Layer 2 of a small transformer language model trained on English Wikipedia (11 layers, counted from 0, width 128).
A neuron's activation on a vector x is GELU(gate . x) times (in . x), where the dot is the dot product.
The model reads these tokens: "or " "8" "." "0" "8" "%" ", " "is " "w" "at" "er" "." "\n\n" "==" "D" "em" "o" "gr" "ap" "h"

The vector x that enters this layer's MLP at each token. A number n stands for n times 0.042.
0 "or ": -16 -52 -23 -17 -19 8 27 0 -29 21 -6 -8 13 5 -15 -13 -21 -3 2 8 36 -10 -10 36 -2 -23 16 -11 -5 15 34 22 4 42 -13 15 -33 12 22 -6 -3 27 1 27 35 -56 -2 -5 -12 -13 -31 -7 -1 10 -59 6 -22 -13 28 0 -7 -4 17 39 3 -20 -11 -41 -13 8 11 32 -4 -10 30 7 7 -69 8 13 -14 6 17 38 -22 3 25 29 23 -44 4 41 2 31 21 4 33 -23 16 -26 0 -38 -9 -19 24 41 23 -24 16 -46 8 -19 11 -18 -1 -24 -31 -28 -11 -53 34 24 -13 -7 -43 3 35 -6
1 "8": 11 -22 -5 -34 10 -15 10 -15 -6 3 5 5 -21 28 35 1 -13 -5 42 11 21 -47 -17 13 -53 6 -20 24 -8 -23 13 9 -18 15 -21 3 -20 -10 3 8 -14 25 15 19 28 43 -56 49 -12 16 -17 -24 24 50 0 29 21 -11 31 -5 -57 7 7 -1 2 -7 28 -50 -30 5 -9 3 14 4 51 -13 30 -7 5 8 -8 20 -2 10 11 -12 -19 -22 -38 -53 -32 -4 -8 15 24 26 24 -27 21 4 -18 -18 42 17 5 1 8 -51 39 -36 6 28 -2 40 -10 64 6 -6 -5 7 -31 -20 -27 0 -29 -31 -26 7
2 ".": 29 -14 -30 8 26 -11 22 -28 -21 8 1 -6 -28 3 15 11 -33 11 -16 -17 39 -12 -20 35 -37 13 18 10 59 24 -18 12 13 -37 -35 -31 -8 31 1 -29 14 18 19 21 19 -35 -26 -16 -4 -24 30 -14 -7 59 -34 0 -1 -1 22 -7 -23 39 -33 -58 -6 16 44 -28 -38 -24 -12 13 17 -5 20 1 14 1 17 9 -24 -13 22 -18 18 -9 11 -10 -18 -20 -34 17 2 -14 6 -14 16 -10 -8 6 -22 -35 -14 31 2 8 27 4 37 -27 13 -15 22 48 3 19 3 -12 2 59 0 15 -42 -40 -26 28 39 -32
3 "0": -8 -59 8 -8 13 -15 -8 -18 -34 -16 9 15 -2 -5 0 -4 -18 -14 28 -11 32 -27 -49 1 -66 -6 -17 8 -13 9 11 12 6 -4 -18 10 -24 -5 3 7 3 37 14 29 42 28 -69 50 -7 8 8 -14 23 34 -3 25 28 0 4 2 -64 16 4 -2 19 6 2 -23 -38 10 -3 5 32 14 39 -9 30 -10 -22 15 -5 24 -10 -12 24 -25 -25 -18 -46 -52 -32 -14 -24 -2 1 10 20 -18 26 3 0 -28 41 -2 -28 3 -14 -34 36 -20 8 46 8 63 1 18 -4 25 -22 1 -28 9 -11 -17 -3 -16 -10 3
4 "8": 3 -36 -9 -24 34 -25 1 -17 -30 5 2 18 -22 19 24 -4 -1 -11 52 -2 13 -40 -31 8 -51 9 -2 18 -12 -23 7 0 -4 3 -8 3 -16 -8 2 8 -19 29 20 36 30 40 -47 52 -15 11 -7 -21 14 41 -7 26 24 -11 18 4 -70 11 8 -2 5 -9 25 -52 -26 -6 -18 -10 37 9 41 -20 24 -12 4 17 -7 18 1 -3 23 -22 -22 -18 -35 -51 -36 -9 -11 9 23 26 28 -11 22 3 -25 -11 41 0 6 5 -11 -38 52 -27 11 19 -4 52 -16 62 26 9 -15 4 -30 -11 -22 2 0 -19 -21 14
5 "%": 14 -20 7 -1 -12 26 -8 -9 -18 27 13 -7 -8 -2 20 10 -27 34 -24 -77 23 -35 -33 3 -4 4 15 53 43 -5 21 -16 19 -10 -19 15 -30 38 20 13 -36 -12 36 45 0 -4 -4 36 -39 -2 -20 44 11 53 -42 3 -29 -16 -12 4 -32 -14 16 5 -39 -48 -32 24 -49 -36 -36 -10 22 -3 18 -16 23 12 28 15 12 -11 43 8 -17 -16 1 12 -27 9 -17 0 3 -19 -33 -14 -7 -2 20 -10 34 -25 14 11 -28 -9 25 -36 10 2 9 -4 -33 13 29 16 -13 18 5 -2 10 -30 10 -24 -11 25 9 7
6 ", ": 13 -38 -38 -22 27 0 -10 -19 -44 2 9 16 31 -22 7 25 -21 -16 25 11 33 -31 15 -28 16 -1 66 35 41 9 0 10 9 -4 -18 -4 -25 37 8 -20 -15 -5 10 -1 34 18 -23 -19 7 -26 -29 -11 -30 -8 -54 -10 -5 -25 11 20 -26 0 24 -1 -25 8 58 -15 -33 -95 -13 30 -21 17 29 -36 12 2 2 22 -20 -19 -18 35 -30 -4 11 -11 4 -21 -22 -1 -10 -2 -23 26 3 -32 -9 -12 14 37 -2 -8 -22 1 -29 -19 22 -43 3 -35 -1 3 6 31 -25 -5 13 -18 46 21 -16 -1 2 34 35 -9
7 "is ": -22 -39 -17 -54 -12 -28 -16 -33 -9 9 1 -18 16 16 17 -5 5 6 23 24 21 6 19 16 35 -14 61 -44 7 -8 -18 31 39 10 -12 43 -40 0 41 -3 18 -9 -35 3 42 -5 19 -9 7 18 -36 -11 19 11 -24 20 -14 -23 10 27 5 -11 4 33 -4 20 47 -20 -32 -39 10 16 40 -18 23 -14 17 -49 14 13 30 6 2 29 -7 9 -19 43 24 -48 22 29 -26 23 5 31 29 10 -15 -31 52 -2 -29 23 14 -26 3 22 -11 -20 -17 13 29 36 -1 -2 -29 -38 11 -8 6 2 10 9 5 19 26 -15
8 "w": 22 -33 -20 -46 4 17 18 7 20 9 -11 -22 -33 16 27 3 -19 -23 14 -27 30 -37 0 40 -28 4 16 -9 56 2 1 -14 23 -27 -31 29 -23 -5 -4 1 18 19 -34 8 42 -8 19 -9 -41 1 -11 -25 16 72 -21 -2 23 30 24 44 5 -23 17 10 5 -23 -5 -18 -27 -41 8 4 13 -5 22 -7 -3 7 -23 16 11 29 -11 41 1 23 -3 -45 -14 17 30 14 -58 -44 -2 11 -9 14 -11 13 15 -12 8 -26 41 46 35 -20 -2 1 -36 28 15 -6 -26 15 -28 -18 -43 -23 10 11 31 -10 -40 30 32 13
9 "at": -7 -17 2 -38 27 28 7 -13 8 -4 25 -5 -9 -18 12 8 9 -11 29 -16 6 36 -44 -5 -34 1 -25 13 7 -43 1 -14 -30 30 -11 7 12 19 -25 67 13 58 2 -10 31 1 3 -12 -40 -6 -8 50 -22 -25 36 -1 -12 -24 16 25 12 -65 -18 16 12 -4 -6 -34 -2 -5 -31 4 32 25 1 -9 12 -8 -42 4 14 -20 -30 27 2 -9 2 17 10 3 -30 0 -80 -30 26 -6 23 -33 -11 -30 10 -14 8 9 12 17 9 32 41 -3 46 -5 -19 44 -28 -12 29 -11 4 20 23 41 12 -11 -2 -5 2 -27
10 "er": -3 -10 14 -17 19 30 -11 -24 -25 3 45 -2 3 -48 8 -9 8 -17 -16 -5 37 11 4 -32 -42 -22 -38 22 45 9 -30 -24 25 19 35 35 20 14 7 16 -3 32 7 -3 5 24 21 12 13 1 -8 39 -10 -2 7 43 -1 -23 -29 31 13 8 -65 -10 -55 -1 -10 -27 20 22 -23 -37 -24 38 3 -5 -28 -14 -4 -11 2 8 -11 0 -2 -16 -4 9 -15 -6 -38 -9 -47 8 -26 34 31 -26 -19 -15 -73 7 -25 6 -24 -3 25 16 38 1 41 -21 -9 14 -22 26 25 -19 -32 15 9 53 15 37 19 9 23 -57
11 ".": 19 -22 -13 13 36 -17 -1 -40 -25 35 3 -1 -12 11 21 6 -30 4 -2 -31 33 -19 -35 46 -38 25 10 0 40 13 -32 18 12 -21 -34 -42 -14 44 4 -34 19 19 11 19 40 -39 -13 -24 -7 -45 16 -13 -2 66 -16 7 3 10 14 4 -12 31 -20 -48 3 27 40 -24 -17 -7 1 -8 20 -4 17 -21 21 16 7 21 -22 -8 10 -24 19 -28 10 -3 -13 -35 -10 10 -14 -13 -5 -14 11 1 7 11 -10 -25 -9 28 0 12 18 24 36 -14 11 -10 51 30 -19 21 15 -19 2 46 -10 30 -38 -29 -20 20 47 -38
12 "\n\n": 1 -5 -38 -12 14 -13 6 -40 -42 37 1 -1 46 15 -6 -16 14 23 -26 -15 37 -4 -35 -13 10 -36 68 -15 21 14 -14 -28 27 14 -40 33 -40 13 0 5 -27 -2 5 1 42 -2 7 -31 -19 -47 -36 -23 -48 41 -9 -13 -4 -47 -19 7 -19 18 4 3 -1 12 28 -5 -32 -37 7 26 50 6 0 -45 8 27 -20 6 -32 -7 -7 12 -53 -11 8 17 -1 -9 -39 10 -42 14 -1 8 6 -6 12 -31 43 7 -21 19 46 18 -35 23 0 14 3 -20 33 37 -17 23 -15 1 -10 -16 -3 32 15 -3 -3 12 6 -25
13 "==": 10 -1 -31 11 -16 -14 7 -58 -29 11 22 -19 -24 -8 1 -20 6 -27 -33 -28 7 -41 19 3 25 -31 33 -12 16 6 23 22 27 -18 -32 31 -63 -3 -17 3 -4 -23 9 2 19 -28 17 14 6 5 18 17 11 57 6 -20 28 -59 -48 -8 19 -28 -29 22 -20 -14 11 -24 -21 1 8 -24 45 -21 16 25 27 -20 -6 -1 15 -15 -3 30 -30 -38 17 18 -53 -21 -11 -2 -7 31 9 -1 -5 -36 29 4 50 -17 -31 30 12 21 -41 -19 12 6 19 18 -13 8 5 28 21 -26 -12 4 -46 56 29 -22 -6 -5 3 -20
14 "D": -23 -12 0 -47 50 24 24 -30 -15 14 -54 -11 -1 8 40 -29 -4 -13 6 -23 -7 -8 8 12 -27 7 -9 2 77 4 17 15 -10 11 -30 9 -14 12 -24 -23 -20 -15 21 -16 0 -4 -20 6 -40 28 4 3 35 2 29 38 -30 29 5 1 -10 -9 -21 -6 -37 29 31 -17 31 -25 33 3 41 -49 23 -9 16 27 -8 36 12 19 -10 24 8 19 -47 -4 -23 -24 -8 -3 -1 -23 26 -9 -6 -30 -19 -5 -21 -10 -16 11 1 25 23 -12 36 -25 12 -11 37 3 -19 13 -7 -19 -31 -25 -21 12 62 -53 -30 26 32 -3
15 "em": 42 -12 2 -6 14 -4 5 -25 -19 19 -52 13 -31 25 32 -26 -24 10 33 -32 10 1 -16 -14 -51 -28 6 49 34 -18 15 19 29 26 9 10 -49 35 34 16 -27 -7 0 16 20 5 17 15 -27 9 -43 18 14 -7 -2 21 -30 -21 18 10 27 -10 4 10 -39 -13 -31 -5 -18 -4 8 -40 55 -8 44 -18 -20 26 16 5 -37 -15 14 24 43 -2 13 -5 -22 -5 37 -7 -11 17 -12 1 -4 47 -32 -7 -37 -41 -32 -25 -7 -35 -11 49 9 0 14 20 -39 -17 -15 27 -18 -19 -13 43 -2 33 -9 -1 -34 -9 22 1
16 "o": 5 13 1 -30 44 -7 13 24 -20 30 -37 26 -44 28 -26 -8 1 9 4 -2 62 -6 11 -7 -61 -4 56 63 12 3 -7 -52 -1 -3 -13 7 -8 14 -10 -26 -17 11 -2 -43 24 19 -20 -1 -8 -1 -59 -19 -7 0 20 45 12 -56 12 16 18 -23 1 14 10 -2 14 -16 13 1 4 16 -18 28 30 -10 -12 -16 -10 -50 3 -13 8 29 13 -15 3 -31 12 -59 -1 3 2 24 17 -11 19 22 -18 -7 34 -13 -3 42 19 -12 -12 25 49 32 -17 -13 3 -30 31 24 -3 -7 -9 -27 25 53 2 -14 25 -9 18 15
17 "gr": -31 11 -44 -33 45 -20 -24 5 -47 11 -35 -10 -41 33 2 -9 0 -56 9 1 16 5 30 1 -9 -8 -13 -12 28 -6 -40 -44 15 -13 64 -8 -12 29 11 -3 25 13 -20 -12 13 21 21 16 1 -7 -53 -21 -24 10 -15 31 7 -2 -32 -15 -21 9 20 1 -16 -17 14 13 0 8 18 -41 -12 41 20 -3 12 19 27 -4 0 48 -5 -19 -11 -31 -15 -16 -10 -16 17 28 12 20 45 3 35 -30 -30 17 18 -19 -55 -4 8 -25 -37 -10 11 -5 4 32 30 -10 -22 40 -25 -14 -36 -27 13 4 26 10 -15 8 -6 28
18 "ap": -8 18 3 -21 34 -16 28 -24 2 26 -12 -11 -2 32 18 24 -27 -27 27 -12 42 -12 -21 32 -31 -7 20 -6 -17 -27 -28 -51 4 44 -35 -21 36 14 28 13 6 5 19 81 34 34 8 26 16 18 -3 19 6 9 -14 10 -19 1 11 29 -6 -24 31 22 -23 -12 -18 -42 -4 12 -31 -5 2 25 38 0 -30 -9 -16 -13 23 -4 -38 19 10 -5 2 -23 -29 5 -30 8 -53 -19 1 -1 23 -22 9 -9 0 -23 -22 11 -7 -49 -36 37 0 3 35 -31 35 10 -26 73 0 4 24 -20 -39 -9 23 -32 -16 29 13 5
19 "h": 0 11 -1 -58 43 -6 4 -32 -40 -23 36 -21 -2 18 26 -12 -27 -19 17 20 24 -3 -19 0 -39 -31 43 -32 -2 -25 40 -25 -16 19 4 29 46 31 26 -29 8 -1 -15 20 29 25 33 2 -20 19 30 27 -23 9 -8 -11 -24 2 2 41 -13 -11 10 -16 15 -3 -10 -32 19 -9 2 33 -39 0 38 -29 -50 3 3 -5 -9 8 -26 -7 -29 -17 -13 -15 3 -6 -56 35 -28 -46 -31 2 15 -19 -9 30 -36 16 15 13 -11 -9 17 -5 33 23 22 19 45 6 -41 38 26 0 -29 -11 -16 -3 6 -11 -27 -26 -7 -43

Each question shows the input weights of one neuron of the MLP. A number n stands for n times 0.0055.

n136 gate: -20 9 62 -5 4 18 -2 -39 31 34 -3 -40 17 -2 1 -13 -27 15 29 4 -41 -33 -13 32 -5 -19 -49 -27 7 0 -8 -23 -6 -10 2 -23 16 -5 -59 -28 32 -7 -27 -4 -16 13 -15 5 -20 22 -15 6 -13 -5 -11 -11 33 24 -14 10 9 -4 -4 10 -23 -7 -31 20 2 41 36 -25 3 -4 -40 5 14 20 -5 -1 -19 -40 -3 -3 19 -18 1 -28 -1 -19 -53 11 -18 32 -5 10 37 13 -26 -39 22 -5 -2 8 -1 -1 -34 20 -30 12 -18 5 26 6 -1 -20 6 0 1 7 -9 35 -17 32 -15 -1 15 -13
n136 in: 1 -17 -8 15 16 -17 13 11 -37 -23 7 -12 -10 14 -15 -12 -3 -14 -8 22 15 25 42 -9 26 12 45 11 11 19 -11 7 9 -36 -1 -21 -2 -16 37 17 21 -14 -1 34 2 11 -8 -28 28 -39 28 4 23 32 -18 7 10 1 33 -20 56 12 6 16 55 -15 14 31 -21 -42 -24 -18 0 -11 -3 29 6 -56 -13 20 43 -25 -7 7 -25 -11 32 -17 -2 -7 23 -10 -6 22 -19 -14 -12 -5 22 40 11 -36 -5 -1 3 -9 53 -14 24 15 -12 18 -9 -1 5 -1 12 -17 -10 17 -5 -28 -15 12 5 38 21 1
It fires most on token 11 "."

n289 gate: 32 17 -25 25 21 5 1 25 2 4 -31 12 -8 -10 -46 0 19 -9 19 21 -5 14 13 27 33 -33 -26 -32 15 36 23 -40 13 -2 -6 3 12 -45 -12 25 31 -11 33 -4 15 -5 32 -3 1 18 -23 30 4 -3 -2 5 -7 9 9 -6 5 -20 7 19 7 -3 28 1 -7 -22 -16 12 -14 16 18 4 -4 9 -5 -17 26 15 -25 -28 24 -16 -44 -27 -15 -15 -2 6 3 26 17 -41 2 17 -12 -3 -8 -21 2 -32 19 -18 -3 -9 11 34 -34 13 23 26 -13 1 7 -8 25 -3 13 11 -5 16 -40 14 49 -10
n289 in: -4 20 9 -5 -10 -13 17 -6 8 -51 26 -6 3 17 33 26 6 5 0 56 31 -40 -5 -4 -40 -14 -2 -8 3 20 44 -2 3 19 -16 -42 -18 11 6 -2 -37 -1 -43 0 -35 8 -9 19 15 -10 23 -2 49 -16 -11 9 6 -10 40 -14 13 -11 4 14 14 0 -20 -26 10 -12 -27 -4 25 -11 -10 0 -1 -5 12 17 -16 24 3 29 14 9 9 20 18 20 -43 -2 7 1 -18 -9 -8 4 -2 7 23 -7 -8 25 39 -10 11 37 17 27 13 -12 8 -7 25 -4 -16 -4 41 -31 -20 -18 16 16 30 0 5 5
On which token does it fire most, and how strongly? 18 "ap", at about 1.7

n66 gate: -7 -3 3 10 -24 14 -27 28 47 17 40 -33 -9 7 -1 10 25 -6 -23 23 30 40 45 19 -45 3 15 -9 -11 -12 13 -21 -45 2 26 -31 34 3 -40 -4 15 22 4 -33 -6 7 -41 -13 -49 -49 47 3 15 16 -21 20 6 5 34 27 52 13 -32 9 -9 -12 -27 4 -18 22 12 -6 5 -11 -19 20 -4 0 29 -14 13 14 49 -17 -6 14 16 -9 -13 -18 -14 -4 4 1 2 -6 -42 39 -7 -33 -8 5 -8 32 26 21 13 -31 -3 -47 1 -14 26 -33 -1 5 -15 -12 2 24 10 -30 -54 -1 -10 -5 -14 31
n66 in: 18 20 -11 -26 50 -21 42 -21 -8 -4 27 0 20 -2 36 -7 26 28 -16 7 21 36 15 25 21 -62 10 -3 19 -18 20 12 -20 -13 41 -31 -2 -24 -32 -12 24 14 38 -30 -5 -29 12 0 0 -28 21 -33 17 49 -30 -16 32 -15 -19 34 7 -8 54 26 28 -26 7 -8 11 -2 34 39 19 4 -38 -17 -32 26 25 0 -40 18 3 18 10 -10 27 13 -48 9 -29 -25 32 7 -21 -42 -21 -10 28 32 6 -24 -17 8 -17 32 2 29 -10 3 1 -24 2 -14 -8 -32 28 21 -4 -6 71 -14 -16 -3 16 -39 6 3
It fires most on token 2 "."

n291 gate: 26 -28 -17 28 -11 32 -29 -29 -10 -15 -37 9 16 13 -14 17 -6 26 -4 -15 -21 -27 -22 19 20 -11 15 -12 11 -4 0 12 0 -23 -19 12 -1 -1 50 -17 -18 39 10 11 -31 14 7 2 -44 -12 18 -1 3 -8 -27 18 -2 7 46 25 9 -6 1 -9 33 45 39 -8 -25 3 23 -15 9 -13 2 -7 -4 46 -26 -27 36 17 29 -2 2 -15 -10 2 23 31 8 16 24 -11 5 34 4 8 1 -3 8 -20 5 12 10 -5 40 -2 -13 10 24 -13 -11 7 15 44 21 -10 12 -33 14 5 13 22 -8 -28 -53 -4
n291 in: -12 -40 10 23 23 -3 -7 -27 13 -3 -2 -45 24 32 -14 10 55 -17 9 21 -23 -6 7 8 -38 -10 13 15 -5 -6 30 -7 40 10 -4 5 -14 -29 -20 4 -19 5 -29 -4 -34 -4 -11 6 -16 24 3 60 -20 22 5 -58 1 -1 -39 5 -22 -2 -12 -24 9 -2 -20 5 -18 19 -25 -1 -33 -23 31 -48 -23 -10 12 -9 -4 -6 -12 -37 17 -72 9 -21 19 -49 36 -13 -32 15 -16 -44 -19 43 -26 6 -19 12 -6 -38 4 0 -4 0 -16 12 -16 -23 -31 11 1 -25 20 25 11 6 18 -18 8 21 -1 21 10 14
It fires most on token 5 "%"

n200 gate: 7 31 31 22 -19 -16 5 9 9 -17 11 -25 -23 6 -7 13 -22 21 -39 17 -2 17 23 -21 -34 -47 -15 -9 -45 1 7 38 18 -25 17 -9 -12 28 -29 1 -2 -7 -10 -3 22 1 -7 11 -15 6 1 -15 -45 7 3 38 -31 13 14 4 -32 -5 -7 25 -3 4 36 74 0 15 -12 -12 1 -15 5 -11 -28 17 1 -7 -21 6 -2 -13 -8 -15 -57 -7 13 -21 -3 17 32 -4 6 0 6 -15 2 4 -14 25 -22 -7 39 -23 30 -19 -21 16 12 16 -19 -24 0 -21 -43 -24 -19 -28 3 6 -15 35 -6 10 7 -32
n200 in: 22 -23 -17 -20 -27 14 -16 17 1 -7 21 -28 7 16 36 6 -37 19 -12 16 4 -10 -8 24 3 32 -5 -16 -11 4 16 20 21 21 7 8 -6 61 -19 29 25 11 -35 23 -52 2 -1 17 3 -31 -17 8 -16 27 24 40 -29 -40 5 -4 -9 -8 36 12 -29 2 15 24 22 -12 -23 -13 0 2 17 -5 -3 42 14 -13 -31 -14 -30 21 -13 -4 -3 13 3 -10 -22 26 20 50 6 39 -28 0 0 -5 11 -10 7 24 4 -19 15 -55 -32 12 -12 -1 -24 -54 -39 -4 11 -16 -10 20 20 -44 10 16 23 19 11 29
It fires most on token 17 "gr"

n61 gate: 11 26 -5 -22 -31 11 2 30 24 8 -4 -26 8 11 -24 27 25 13 17 -27 -2 -24 25 9 -13 2 -4 -19 -14 -9 12 -26 1 4 -13 -1 4 -5 -10 -29 -6 5 -20 17 37 0 -20 10 12 4 33 6 -12 1 -17 16 -6 -1 14 45 13 -39 -7 -50 -4 22 -43 27 20 -29 8 24 -5 21 -1 -9 26 3 4 -10 30 13 2 -2 25 -6 -49 34 27 7 1 -29 -8 -21 -42 0 1 -12 -28 10 4 -25 20 -12 -25 -19 20 15 -17 51 -39 3 -27 19 -34 10 -40 -56 -28 24 15 7 -22 5 -15 1 5 27
n61 in: 10 -47 14 -8 4 12 9 7 -15 20 2 -4 19 13 44 7 -37 3 11 3 -3 -17 -6 -18 7 -3 7 23 22 -54 1 -20 13 -26 5 17 -34 -17 5 8 -8 -45 21 1 32 -38 21 16 -58 0 -15 -29 -7 -56 -8 -21 14 -14 -32 5 6 -18 0 9 34 10 24 -1 -39 9 3 -19 3 -46 -23 2 19 9 12 -42 20 35 10 5 -26 9 7 11 -4 9 10 0 -39 -22 -6 -4 -9 -13 38 -3 -37 4 -37 -17 -11 14 -8 -8 -21 37 8 4 -5 -2 -12 6 -13 -42 6 28 -40 0 9 2 -12 10 -31 -38
On which token does it fire most, and how strongly? 8 "w", at about 5.3

n70 gate: -7 -18 -15 12 3 3 -23 -29 4 -24 16 33 4 -48 2 -7 -5 29 -4 18 16 -6 3 12 9 -17 24 -10 -10 42 -13 -20 -9 36 -3 -6 -30 -22 -30 -6 -6 15 -14 -11 -15 -1 9 -26 -3 11 -14 25 8 -7 16 17 4 41 -26 -4 7 5 -17 5 -26 -15 22 10 -11 -13 11 49 9 -18 -40 13 -31 38 21 -16 -12 -9 -43 -9 49 7 -16 6 19 0 2 -24 21 -15 -25 21 -9 -39 33 -27 3 -24 30 14 -13 -32 8 17 2 8 11 -4 -27 -2 -34 19 -8 -33 10 0 -2 12 25 18 -16 -16 -30 -3
n70 in: 6 14 31 25 56 -4 1 -29 -1 -1 -3 6 -5 16 27 -6 7 -52 14 2 -5 -20 -17 -23 -7 -11 9 32 17 18 16 15 7 -10 1 -25 -20 -16 40 2 21 -27 45 -18 44 -13 25 27 5 -3 -2 -20 39 -8 -19 25 -5 5 -25 -12 -29 3 -14 23 12 -3 -13 21 17 4 -6 -17 -7 -1 19 0 -13 -24 5 -3 37 60 19 16 -14 19 -1 14 2 -44 -15 -12 -29 -6 29 -42 7 -11 -23 12 -12 37 -29 -49 11 9 -40 -18 -14 4 -25 -22 -7 -7 5 1 2 23 -23 7 22 -41 -21 0 -25 -29 39 -2
Its three highest activations, in order, are on tokens 14 "D", 10 "er", 6 ", "

n15 gate: 28 20 3 -38 -27 26 -6 1 -13 19 14 -16 -8 -23 72 9 -18 17 -13 16 5 -16 24 17 -17 -22 -30 3 -12 22 1 14 3 22 -19 6 24 -14 -22 -25 -1 31 0 -21 5 14 28 14 -22 2 3 -14 3 7 32 -53 -58 13 5 -8 3 -2 6 -28 1 14 8 27 18 -8 30 1 22 7 -9 12 16 23 -11 -23 -28 17 7 12 -5 9 3 -24 13 -2 -5 -28 12 13 -3 21 12 -9 14 -19 -28 -30 -17 -26 -6 14 33 -15 32 -5 -42 -29 4 12 13 14 3 21 12 14 23 -13 24 7 -10 11 -6 5
n15 in: 4 30 15 -3 42 7 17 -12 -9 -21 -29 2 2 -14 21 26 -3 -17 12 31 2 9 15 -16 4 -47 -24 -3 16 36 20 -1 20 -30 23 5 -10 -9 14 -26 -17 1 -1 -25 -23 -23 56 21 -1 0 -19 -28 37 -15 18 -31 -21 -36 43 0 10 -11 -34 8 -53 27 -11 -17 -25 -23 -11 13 27 -5 -11 10 26 15 13 21 -10 31 14 -7 0 -5 8 -25 17 19 -8 9 13 -4 6 5 -11 -25 25 17 -12 -10 3 0 9 4 12 -45 25 -14 -20 -2 -25 4 23 1 -43 31 -15 -2 9 -9 6 10 -8 8 -7 8
It fires most on token 14 "D"

n59 gate: 21 20 12 18 -17 -9 -3 48 29 -2 -23 -20 32 -40 13 -6 17 2 -9 -43 19 -12 -28 -1 1 -30 22 0 -13 -18 -5 -13 17 1 -11 15 -17 2 -17 -3 43 -4 17 -4 29 18 0 4 -1 8 7 -20 1 -14 5 18 -13 -17 -5 -45 -9 20 -13 23 31 -25 -31 -3 -35 23 -34 3 3 3 7 0 21 28 24 -6 8 12 -8 -23 -7 33 -25 3 -1 7 16 1 28 -11 -21 47 18 -10 -2 36 12 34 4 26 -8 22 26 -3 -6 -9 1 -37 28 19 -26 -4 -19 2 -1 10 -22 -36 5 -5 -20 12 4 13
n59 in: -2 12 -22 25 17 -5 -5 35 -4 22 -23 -15 19 1 9 -18 -9 0 -22 -5 -1 21 -15 -39 -5 -25 10 7 29 -2 29 9 -6 6 -11 9 10 -15 -9 -4 16 7 7 11 24 -45 -35 -28 22 24 25 10 -12 2 -4 30 24 -7 -23 -18 5 26 -10 26 13 7 -34 22 -8 24 -19 10 9 25 5 -12 -13 -6 1 25 -26 11 -13 -11 -3 56 -27 -8 -53 28 10 10 20 -8 -42 6 0 -5 26 7 29 40 9 -4 5 48 1 3 -8 17 7 -20 -18 -15 -41 2 40 17 25 -38 -9 10 -17 5 12 5 -16 16
It fires most on token 12 "\n\n"

n195 gate: 2 26 0 -11 28 -21 -2 2 20 -22 36 2 -4 3 19 17 29 -5 -32 6 -31 -12 1 13 3 23 0 -10 -3 28 -22 -19 24 12 -8 25 13 28 -6 15 15 -19 9 30 12 11 14 -40 8 31 13 -37 -37 3 25 -11 11 45 27 -9 -5 -9 11 14 56 1 -2 -1 27 -13 5 -39 -15 -3 -30 25 7 34 32 -1 44 -12 38 -27 15 -16 -45 -11 -1 0 -14 12 -21 -29 2 16 -33 18 24 10 25 2 12 32 -30 -5 -14 25 5 36 2 25 26 15 -50 8 14 -33 3 -24 -2 -16 15 22 58 26 20 -18
n195 in: -24 7 -25 -51 -21 -14 21 43 -7 37 -8 -27 -5 -14 5 -21 -1 -13 -8 -9 24 -5 -10 0 -25 31 24 5 -3 -5 -2 -11 19 -23 -7 1 40 -9 -9 5 25 24 0 36 22 -71 -39 -2 -43 -3 0 27 -16 -15 4 43 1 5 -36 23 23 8 31 7 -58 -8 -17 17 -11 10 -12 -3 9 -13 -8 37 23 11 20 -26 -14 14 8 22 -12 -30 16 22 -11 0 -14 12 -19 6 -60 -35 -5 -7 16 12 10 9 -9 47 -37 -9 -23 -36 -25 -9 10 -11 -23 40 -39 -23 49 30 -34 26 -2 -19 9 -39 -3 -23 12 15
Its three highest activations, in order, are on tokens 18 "ap", 19 "h", 11 "."

n209 gate: 18 44 -8 50 -14 19 4 -10 -30 -13 -5 12 -14 10 13 -46 -12 -21 9 -3 -39 5 -26 -14 -15 23 28 -6 8 12 15 47 37 7 62 10 8 8 -4 17 48 20 -26 -22 11 40 -16 -9 16 -17 18 7 7 -8 -20 2 -11 -1 -23 -32 16 -15 -22 -20 29 -5 21 -25 31 -16 -12 -29 -20 26 5 3 -34 22 -21 -19 16 28 -8 -16 -42 10 -26 -12 -28 -28 -24 42 0 8 -7 -26 -38 -27 13 4 24 -21 -8 -27 25 6 -8 4 -18 -17 -23 0 -9 -15 30 -5 3 18 29 -7 16 -38 4 11 10 -9 12 25
n209 in: 6 22 -2 -4 -2 -23 13 -10 23 34 24 13 7 -13 15 -16 1 -28 14 1 -8 1 -13 -19 -25 15 25 -34 -36 3 -23 31 -1 5 45 -15 -9 5 -22 -29 12 16 -19 2 -6 -6 17 -5 6 -17 27 15 3 3 -36 -44 38 -28 33 -28 20 -38 4 -19 -13 26 13 35 11 -15 -10 -36 22 16 14 15 10 -17 -11 -14 8 15 -30 -6 2 -41 -46 -32 -41 11 -12 12 9 28 -8 -17 5 1 -25 19 -22 -21 -19 -53 -1 40 -20 -30 -16 16 -8 -21 -14 -19 -22 -50 -21 -12 -1 11 -14 17 23 7 -26 3 32 26
It fires most on token 17 "gr"

n236 gate: -14 41 -36 -21 -21 53 -7 -8 -8 9 -2 -1 -26 -21 -11 -25 -58 -28 -7 6 8 26 -25 -35 31 24 15 -3 4 28 -28 5 17 -7 -16 21 14 34 0 -13 15 30 -20 10 19 -1 -16 -23 -13 -3 32 -8 -7 -38 13 -5 -3 6 54 -1 15 1 9 -11 22 5 0 -12 -26 -42 23 -1 -24 6 -22 36 33 10 40 -44 -6 -6 41 -2 -45 1 -20 -9 -14 9 7 12 2 0 31 44 -22 45 4 -21 10 -11 -12 23 -3 11 18 -4 14 26 -53 8 -12 13 36 30 8 -12 -8 -34 21 7 23 7 26 -21 7 -11
n236 in: 15 21 -25 1 -4 12 -11 19 6 8 20 22 5 8 -19 8 -5 -51 -37 -22 5 -7 -4 36 -30 23 -36 7 26 21 24 21 20 11 -16 19 6 26 -18 -3 -35 -15 -22 -44 -7 12 -6 -47 -2 15 -3 11 -14 16 -26 -23 -22 -21 -8 -10 26 17 28 -42 8 -18 -26 21 -8 -26 77 -17 -19 14 -25 -37 -2 40 12 -20 -6 22 12 -3 -7 -25 -26 -14 -28 -11 8 -4 -16 -16 -18 15 -39 25 10 2 -41 -43 41 -16 -11 29 -26 8 -22 27 21 -41 -24 -2 11 -20 -38 -29 23 -9 -27 -8 -8 -15 -5 -6 5 57
It fires most on token 8 "w"